Layer 8 of a small transformer language model trained on English Wikipedia (13 layers, counted from 0, width 64).
A neuron's activation on a vector x is GELU(gate . x) times (in . x), where the dot is the dot product.
The model reads these tokens: "s" " with" " Dublin" " in" " later" " life" "." "\n\n" "John" " Fitz" "Re" "ry" " was" " Cle" "r" "k" " of" " the" " Wag" "es" " for"

The vector x that enters this layer's MLP at each token. A number n stands for (n - 128) times 0.025.
0 "s": 111, 158, 112, 89, 139, 154, 155, 110, 160, 122, 144, 126, 144, 161, 137, 123, 116, 240, 106, 134, 132, 78, 167, 151, 156, 130, 145, 173, 141, 115, 147, 122, 147, 130, 142, 110, 166, 109, 135, 120, 108, 145, 133, 129, 140, 133, 132, 116, 99, 136, 174, 111, 113, 172, 155, 123, 132, 118, 123, 105, 128, 117, 151, 168
1 " with": 109, 174, 119, 82, 146, 147, 156, 75, 154, 124, 161, 133, 141, 163, 152, 113, 114, 220, 104, 134, 137, 85, 157, 140, 155, 138, 131, 176, 131, 139, 118, 135, 142, 121, 151, 99, 171, 106, 143, 99, 98, 145, 127, 143, 128, 130, 122, 122, 129, 170, 155, 108, 125, 172, 172, 116, 127, 117, 117, 109, 133, 115, 141, 166
2 " Dublin": 72, 96, 150, 153, 133, 137, 110, 121, 157, 119, 177, 138, 138, 168, 123, 107, 133, 203, 161, 73, 141, 93, 165, 143, 130, 146, 118, 191, 144, 98, 120, 122, 114, 106, 160, 102, 130, 106, 125, 129, 123, 141, 139, 147, 95, 126, 139, 115, 108, 111, 154, 115, 91, 169, 115, 82, 115, 111, 130, 78, 151, 131, 162, 164
3 " in": 104, 136, 122, 120, 120, 122, 107, 62, 153, 131, 171, 118, 142, 166, 145, 110, 132, 197, 116, 117, 149, 96, 154, 166, 142, 143, 127, 194, 127, 145, 140, 136, 134, 134, 102, 94, 181, 96, 157, 79, 94, 138, 122, 117, 88, 138, 104, 137, 139, 182, 149, 124, 113, 144, 164, 94, 122, 94, 127, 98, 105, 115, 149, 126
4 " later": 101, 132, 133, 132, 115, 108, 131, 64, 144, 132, 184, 154, 112, 160, 160, 104, 150, 196, 120, 130, 152, 90, 125, 110, 132, 125, 151, 165, 125, 109, 129, 130, 131, 139, 133, 104, 177, 94, 134, 95, 89, 151, 131, 60, 103, 131, 85, 96, 102, 155, 186, 97, 107, 151, 131, 102, 129, 110, 88, 100, 131, 144, 164, 127
5 " life": 57, 88, 115, 115, 115, 120, 122, 83, 160, 129, 180, 123, 122, 182, 150, 120, 139, 185, 131, 114, 117, 67, 127, 187, 125, 146, 139, 156, 147, 104, 189, 126, 126, 139, 116, 105, 154, 101, 166, 98, 110, 115, 124, 101, 127, 128, 91, 112, 107, 106, 177, 97, 91, 172, 107, 136, 98, 116, 124, 116, 132, 111, 135, 138
6 ".": 114, 167, 113, 70, 171, 160, 158, 89, 150, 117, 125, 143, 122, 166, 154, 113, 145, 175, 108, 141, 155, 81, 163, 121, 160, 148, 130, 186, 129, 140, 133, 141, 147, 99, 172, 118, 176, 122, 153, 104, 147, 126, 110, 137, 112, 128, 120, 74, 89, 146, 150, 102, 126, 172, 150, 126, 116, 98, 127, 133, 133, 113, 140, 169
7 "\n\n": 130, 157, 112, 66, 154, 149, 146, 104, 158, 128, 145, 151, 124, 156, 146, 117, 172, 186, 105, 133, 161, 83, 153, 107, 152, 144, 134, 183, 119, 123, 139, 137, 155, 91, 179, 122, 187, 114, 139, 117, 142, 126, 120, 146, 116, 150, 105, 79, 88, 137, 145, 109, 144, 176, 171, 127, 110, 108, 111, 128, 138, 120, 140, 170
8 "John": 71, 155, 102, 132, 144, 127, 110, 127, 121, 125, 148, 110, 168, 154, 147, 113, 145, 208, 100, 100, 136, 79, 121, 122, 134, 151, 97, 174, 94, 113, 110, 131, 137, 113, 150, 93, 97, 145, 130, 149, 108, 111, 132, 169, 90, 138, 120, 111, 107, 141, 153, 103, 96, 164, 133, 90, 150, 143, 72, 110, 176, 128, 132, 187
9 " Fitz": 93, 111, 79, 129, 162, 133, 86, 161, 123, 157, 170, 87, 177, 156, 105, 122, 165, 178, 124, 123, 170, 70, 144, 187, 111, 133, 99, 168, 107, 133, 120, 137, 144, 102, 120, 92, 121, 132, 153, 144, 122, 128, 148, 158, 89, 151, 140, 119, 99, 134, 110, 133, 102, 159, 141, 85, 142, 153, 97, 129, 177, 96, 132, 164
10 "Re": 113, 134, 102, 148, 122, 138, 107, 172, 128, 128, 129, 77, 143, 169, 127, 106, 201, 196, 89, 112, 181, 96, 146, 158, 114, 118, 89, 161, 110, 127, 134, 137, 131, 144, 86, 120, 64, 108, 159, 130, 102, 157, 126, 96, 81, 144, 142, 111, 108, 125, 143, 98, 147, 152, 134, 147, 108, 154, 114, 108, 177, 93, 133, 148
11 "ry": 99, 122, 124, 134, 120, 127, 85, 116, 148, 145, 111, 67, 145, 157, 131, 108, 171, 235, 122, 113, 152, 109, 162, 142, 145, 123, 119, 181, 104, 118, 150, 132, 116, 115, 127, 124, 74, 151, 155, 155, 119, 147, 135, 137, 61, 115, 137, 101, 122, 112, 145, 130, 115, 145, 95, 92, 125, 155, 98, 134, 152, 130, 145, 137
12 " was": 99, 170, 124, 130, 132, 109, 137, 55, 163, 180, 181, 117, 139, 158, 161, 135, 156, 183, 121, 78, 141, 68, 143, 152, 166, 112, 136, 153, 102, 178, 117, 143, 159, 164, 142, 93, 137, 128, 120, 121, 144, 128, 144, 127, 118, 125, 94, 103, 98, 129, 151, 143, 138, 158, 118, 121, 120, 128, 145, 102, 168, 78, 133, 148
13 " Cle": 81, 158, 115, 122, 173, 144, 111, 174, 151, 113, 212, 117, 174, 159, 147, 131, 149, 180, 102, 123, 161, 112, 106, 134, 105, 162, 103, 158, 118, 117, 133, 162, 125, 123, 87, 120, 104, 112, 148, 123, 81, 159, 115, 134, 93, 107, 111, 123, 95, 142, 154, 126, 167, 192, 137, 79, 140, 150, 99, 168, 167, 132, 138, 145
14 "r": 111, 140, 88, 134, 130, 86, 70, 150, 180, 153, 122, 87, 185, 152, 128, 131, 132, 165, 149, 123, 134, 112, 117, 87, 102, 136, 92, 156, 112, 95, 127, 124, 149, 88, 132, 64, 109, 164, 163, 144, 77, 147, 107, 172, 89, 134, 131, 116, 138, 136, 120, 165, 95, 104, 109, 77, 139, 134, 86, 144, 178, 130, 146, 121
15 "k": 88, 119, 146, 139, 137, 141, 90, 128, 152, 133, 127, 73, 159, 129, 137, 142, 130, 250, 133, 100, 141, 84, 151, 169, 136, 132, 130, 165, 110, 131, 168, 114, 148, 106, 118, 101, 98, 165, 135, 127, 127, 128, 116, 148, 91, 140, 128, 137, 106, 121, 142, 137, 98, 148, 96, 135, 127, 134, 124, 121, 157, 124, 153, 154
16 " of": 106, 164, 137, 120, 161, 134, 106, 68, 104, 127, 175, 74, 161, 154, 152, 112, 120, 203, 120, 102, 146, 127, 138, 175, 156, 130, 153, 174, 117, 158, 140, 117, 138, 114, 112, 94, 109, 131, 162, 71, 118, 134, 129, 124, 41, 109, 123, 155, 124, 149, 129, 119, 87, 135, 149, 130, 165, 124, 111, 101, 164, 116, 153, 123
17 " the": 134, 136, 119, 123, 173, 123, 120, 122, 140, 128, 213, 97, 128, 154, 127, 118, 139, 218, 107, 96, 144, 120, 118, 156, 153, 127, 179, 200, 143, 117, 102, 138, 130, 119, 140, 145, 154, 123, 154, 107, 110, 147, 146, 105, 101, 128, 106, 143, 147, 142, 161, 114, 124, 165, 154, 129, 136, 117, 141, 99, 147, 126, 163, 143
18 " Wag": 99, 120, 94, 170, 147, 110, 107, 131, 155, 121, 153, 82, 163, 176, 139, 147, 159, 198, 117, 109, 163, 71, 164, 162, 96, 123, 86, 159, 87, 90, 138, 125, 115, 115, 134, 96, 103, 137, 159, 127, 140, 142, 141, 159, 79, 121, 115, 132, 107, 112, 134, 141, 167, 156, 164, 77, 141, 126, 104, 119, 147, 120, 152, 164
19 "es": 118, 111, 112, 143, 159, 130, 86, 119, 134, 124, 147, 78, 139, 151, 150, 134, 163, 239, 112, 99, 154, 92, 153, 156, 124, 124, 124, 179, 104, 124, 166, 122, 158, 105, 109, 121, 102, 142, 150, 142, 126, 132, 143, 121, 85, 129, 143, 134, 159, 77, 159, 140, 122, 133, 110, 113, 126, 143, 136, 95, 144, 129, 161, 146
20 " for": 121, 171, 128, 128, 157, 113, 104, 46, 135, 135, 169, 87, 150, 184, 157, 117, 132, 179, 115, 94, 140, 100, 154, 149, 130, 114, 134, 165, 118, 163, 123, 147, 127, 126, 129, 76, 135, 124, 184, 82, 116, 155, 122, 134, 36, 109, 103, 149, 139, 168, 138, 130, 128, 121, 145, 120, 157, 110, 110, 117, 141, 89, 125, 129

Each question shows the input weights of one neuron of the MLP. A number n stands for (n - 128) times 0.0094.

n48 gate: 125, 133, 104, 94, 87, 123, 82, 167, 108, 92, 108, 149, 110, 107, 159, 124, 110, 118, 129, 105, 107, 138, 101, 113, 90, 142, 103, 232, 135, 117, 108, 74, 129, 95, 84, 171, 172, 127, 56, 114, 108, 149, 85, 68, 193, 147, 128, 167, 147, 138, 166, 137, 159, 114, 101, 170, 125, 119, 130, 145, 175, 127, 133, 137
n48 in: 135, 129, 86, 133, 148, 121, 166, 120, 158, 93, 109, 155, 143, 154, 139, 151, 131, 126, 141, 127, 86, 98, 137, 111, 149, 79, 119, 160, 87, 137, 114, 92, 130, 151, 146, 197, 145, 168, 80, 137, 89, 122, 163, 131, 121, 129, 120, 143, 211, 139, 109, 195, 153, 133, 155, 193, 46, 140, 112, 160, 155, 103, 144, 137
On which token does it fire most, and how strongly? 2 " Dublin", at about 0.29

n22 gate: 158, 182, 155, 112, 83, 83, 157, 97, 110, 150, 125, 102, 168, 139, 154, 123, 118, 73, 114, 120, 106, 90, 120, 146, 141, 140, 111, 162, 131, 139, 98, 140, 130, 126, 101, 142, 145, 158, 126, 198, 167, 164, 134, 133, 107, 148, 156, 152, 126, 130, 128, 111, 159, 124, 164, 102, 128, 134, 123, 119, 163, 143, 134, 140
n22 in: 171, 161, 105, 142, 179, 119, 117, 123, 107, 135, 195, 144, 121, 148, 100, 148, 146, 90, 147, 131, 156, 113, 119, 114, 144, 159, 139, 151, 104, 154, 122, 108, 136, 113, 130, 111, 123, 136, 79, 182, 149, 96, 95, 142, 178, 128, 113, 107, 99, 134, 177, 172, 97, 101, 116, 132, 92, 171, 57, 104, 88, 162, 165, 79
On which token does it fire most, and how strongly? 12 " was", at about 1.1

n143 gate: 114, 144, 119, 86, 133, 108, 131, 54, 128, 76, 116, 151, 140, 132, 99, 135, 110, 135, 114, 153, 126, 170, 145, 158, 118, 142, 139, 124, 118, 125, 131, 69, 126, 113, 117, 141, 125, 173, 115, 132, 131, 59, 110, 145, 83, 51, 101, 166, 135, 142, 115, 152, 144, 90, 111, 113, 167, 136, 123, 100, 130, 129, 119, 152
n143 in: 121, 84, 148, 79, 112, 134, 110, 111, 92, 109, 97, 105, 105, 105, 172, 116, 100, 175, 108, 123, 124, 144, 130, 173, 143, 137, 156, 126, 112, 166, 131, 122, 96, 121, 137, 132, 103, 155, 150, 155, 158, 106, 177, 133, 120, 119, 130, 140, 133, 164, 128, 111, 139, 143, 117, 102, 93, 122, 136, 147, 108, 110, 95, 149
Its two highest activations, in order, are on tokens 16 " of", 20 " for"

n94 gate: 157, 120, 97, 124, 112, 111, 117, 134, 162, 124, 105, 144, 144, 124, 144, 153, 124, 142, 51, 85, 85, 158, 136, 128, 176, 107, 150, 98, 136, 130, 133, 129, 96, 119, 123, 159, 148, 115, 146, 146, 113, 182, 169, 82, 130, 108, 133, 139, 190, 139, 120, 61, 172, 99, 148, 112, 89, 162, 128, 81, 107, 144, 115, 135
n94 in: 109, 169, 122, 74, 123, 152, 161, 149, 144, 143, 116, 101, 128, 120, 192, 127, 119, 120, 211, 114, 89, 150, 164, 113, 151, 129, 180, 155, 131, 7, 168, 89, 156, 147, 143, 77, 117, 99, 87, 116, 141, 136, 129, 103, 127, 128, 96, 167, 116, 128, 169, 144, 77, 157, 130, 164, 168, 129, 113, 75, 145, 146, 144, 129
It fires most on token 17 " the"

n80 gate: 163, 193, 119, 113, 151, 59, 162, 124, 126, 157, 113, 106, 80, 113, 132, 143, 117, 120, 131, 127, 130, 78, 140, 94, 140, 130, 114, 122, 127, 121, 146, 137, 104, 74, 119, 170, 132, 81, 103, 98, 132, 128, 154, 146, 102, 169, 110, 167, 120, 150, 113, 112, 112, 119, 120, 112, 132, 126, 127, 131, 95, 148, 170, 102
n80 in: 173, 162, 139, 156, 163, 175, 81, 119, 126, 111, 97, 100, 149, 83, 143, 163, 154, 146, 135, 132, 142, 120, 131, 188, 122, 116, 174, 149, 172, 101, 70, 140, 65, 173, 87, 166, 149, 166, 122, 175, 100, 119, 124, 103, 142, 176, 93, 135, 143, 121, 152, 103, 163, 122, 122, 156, 149, 62, 127, 84, 166, 118, 149, 143
It fires most on token 17 " the"

n5 gate: 139, 154, 109, 133, 180, 130, 163, 138, 116, 116, 180, 117, 133, 130, 136, 141, 100, 91, 136, 101, 157, 121, 115, 120, 157, 142, 109, 141, 78, 160, 105, 147, 126, 138, 137, 101, 161, 100, 133, 123, 147, 156, 150, 124, 102, 117, 139, 136, 136, 153, 111, 104, 152, 142, 190, 137, 122, 110, 145, 171, 176, 106, 131, 137
n5 in: 101, 110, 141, 157, 127, 127, 142, 123, 139, 137, 138, 108, 116, 113, 125, 101, 123, 162, 121, 94, 116, 119, 134, 138, 139, 152, 124, 133, 115, 136, 173, 138, 143, 112, 81, 137, 134, 147, 125, 146, 155, 124, 180, 130, 119, 154, 139, 105, 141, 87, 153, 182, 132, 101, 80, 80, 92, 140, 117, 119, 117, 132, 143, 105
It fires most on token 12 " was"

n53 gate: 154, 130, 134, 112, 118, 112, 134, 147, 122, 155, 119, 139, 149, 83, 101, 79, 121, 129, 158, 128, 158, 141, 129, 89, 188, 138, 184, 165, 138, 133, 139, 105, 141, 66, 71, 90, 117, 125, 121, 100, 91, 167, 140, 112, 204, 103, 135, 153, 155, 164, 139, 110, 160, 97, 143, 131, 75, 128, 113, 100, 91, 157, 116, 99
n53 in: 107, 143, 138, 125, 158, 72, 168, 147, 127, 158, 153, 154, 137, 74, 145, 150, 165, 132, 113, 139, 181, 126, 128, 126, 141, 109, 109, 81, 59, 101, 144, 127, 84, 57, 145, 152, 206, 171, 92, 64, 188, 169, 197, 123, 101, 117, 169, 170, 116, 144, 138, 130, 104, 115, 114, 129, 125, 127, 113, 129, 137, 73, 149, 101
On which token does it fire most, and how strongly? 4 " later", at about 0.3

n32 gate: 108, 102, 169, 157, 126, 148, 97, 103, 114, 164, 112, 107, 87, 114, 139, 141, 105, 115, 123, 140, 123, 91, 154, 86, 176, 111, 82, 91, 135, 175, 114, 117, 94, 157, 161, 152, 122, 94, 116, 160, 157, 151, 145, 158, 176, 115, 169, 126, 148, 132, 151, 121, 93, 113, 176, 96, 107, 158, 95, 108, 148, 165, 118, 136
n32 in: 171, 88, 104, 122, 148, 108, 118, 159, 165, 98, 108, 164, 137, 134, 141, 142, 138, 131, 186, 89, 101, 144, 77, 131, 183, 167, 156, 95, 147, 156, 137, 87, 183, 138, 190, 101, 130, 122, 123, 103, 108, 179, 119, 90, 93, 155, 144, 120, 71, 152, 122, 187, 117, 148, 141, 144, 163, 122, 197, 101, 171, 121, 88, 111
It fires most on token 18 " Wag"

n147 gate: 150, 137, 150, 139, 85, 152, 127, 68, 132, 123, 105, 154, 126, 52, 101, 117, 142, 106, 160, 122, 150, 149, 126, 117, 138, 78, 151, 117, 89, 138, 113, 119, 141, 149, 42, 167, 119, 145, 140, 102, 145, 144, 99, 136, 125, 131, 96, 145, 78, 145, 106, 97, 171, 146, 108, 130, 134, 128, 98, 116, 130, 144, 120, 107
n147 in: 126, 132, 80, 134, 156, 119, 149, 136, 125, 121, 182, 165, 110, 183, 96, 115, 148, 121, 167, 192, 163, 194, 92, 148, 101, 115, 164, 132, 139, 141, 199, 111, 114, 135, 177, 107, 111, 135, 97, 143, 136, 146, 66, 118, 111, 96, 185, 105, 157, 126, 108, 187, 102, 104, 163, 101, 186, 103, 117, 90, 141, 30, 119, 158
On which token does it fire most, and how strongly? 15 "k", at about 0.19

n91 gate: 142, 130, 118, 115, 132, 104, 117, 98, 124, 185, 123, 133, 97, 112, 110, 52, 109, 76, 135, 161, 123, 128, 131, 138, 136, 132, 135, 112, 152, 97, 182, 134, 122, 162, 126, 109, 127, 118, 116, 92, 98, 137, 146, 108, 104, 144, 73, 132, 176, 167, 113, 140, 123, 123, 153, 116, 127, 120, 137, 173, 103, 98, 112, 163
n91 in: 97, 152, 92, 132, 161, 123, 161, 84, 106, 177, 123, 61, 95, 88, 152, 189, 141, 127, 118, 157, 152, 112, 111, 81, 149, 88, 151, 121, 141, 118, 100, 175, 82, 113, 134, 115, 152, 178, 190, 113, 159, 103, 125, 100, 117, 136, 122, 99, 129, 173, 103, 138, 91, 120, 106, 142, 150, 91, 75, 113, 103, 156, 119, 151
Its two highest activations, in order, are on tokens 20 " for", 4 " later"

n70 gate: 123, 118, 157, 162, 130, 164, 178, 180, 137, 120, 138, 142, 73, 101, 152, 140, 75, 150, 116, 120, 111, 103, 141, 163, 150, 92, 94, 121, 131, 152, 107, 109, 93, 105, 143, 100, 125, 140, 96, 120, 91, 119, 126, 63, 82, 130, 147, 128, 154, 201, 127, 131, 112, 67, 143, 194, 128, 154, 134, 154, 106, 146, 118, 108
n70 in: 52, 106, 119, 73, 85, 117, 131, 126, 144, 160, 119, 141, 140, 191, 142, 122, 99, 102, 162, 122, 165, 150, 152, 102, 110, 77, 65, 121, 124, 180, 98, 112, 93, 108, 148, 113, 142, 107, 177, 119, 128, 141, 116, 146, 89, 117, 136, 78, 158, 169, 121, 130, 164, 178, 166, 93, 88, 133, 98, 130, 113, 147, 132, 71
On which token does it fire most, and how strongly? 19 "es", at about 0.21

n134 gate: 129, 137, 131, 108, 143, 111, 143, 155, 132, 112, 143, 150, 105, 149, 160, 107, 123, 146, 173, 116, 153, 170, 150, 118, 77, 164, 151, 141, 97, 165, 165, 96, 131, 144, 137, 172, 145, 131, 128, 197, 133, 133, 137, 117, 143, 166, 142, 170, 98, 98, 152, 103, 134, 138, 106, 64, 137, 117, 110, 101, 148, 85, 139, 93
n134 in: 100, 137, 85, 121, 150, 121, 97, 108, 94, 136, 130, 130, 88, 122, 84, 92, 136, 108, 168, 132, 177, 147, 107, 167, 156, 112, 147, 106, 145, 148, 137, 90, 137, 111, 143, 104, 84, 73, 160, 153, 150, 147, 148, 92, 80, 102, 113, 85, 139, 147, 110, 171, 106, 156, 126, 141, 130, 109, 112, 131, 100, 140, 143, 150
It fires most on token 2 " Dublin"

n56 gate: 122, 174, 108, 74, 142, 154, 143, 141, 147, 166, 116, 123, 98, 139, 162, 174, 144, 137, 134, 156, 116, 160, 97, 141, 110, 95, 104, 137, 125, 145, 132, 73, 140, 184, 138, 144, 145, 123, 117, 148, 124, 122, 134, 139, 174, 132, 138, 139, 49, 120, 138, 136, 105, 111, 119, 114, 110, 129, 145, 86, 101, 101, 90, 123
n56 in: 132, 106, 122, 123, 155, 73, 85, 107, 105, 198, 180, 95, 113, 105, 159, 134, 214, 101, 110, 134, 138, 209, 136, 133, 125, 104, 100, 143, 127, 115, 90, 94, 123, 126, 164, 130, 97, 123, 222, 175, 116, 82, 157, 124, 130, 139, 150, 142, 140, 178, 142, 154, 116, 161, 131, 149, 110, 138, 117, 138, 140, 109, 157, 127
On which token does it fire most, and how strongly? 12 " was", at about 1.2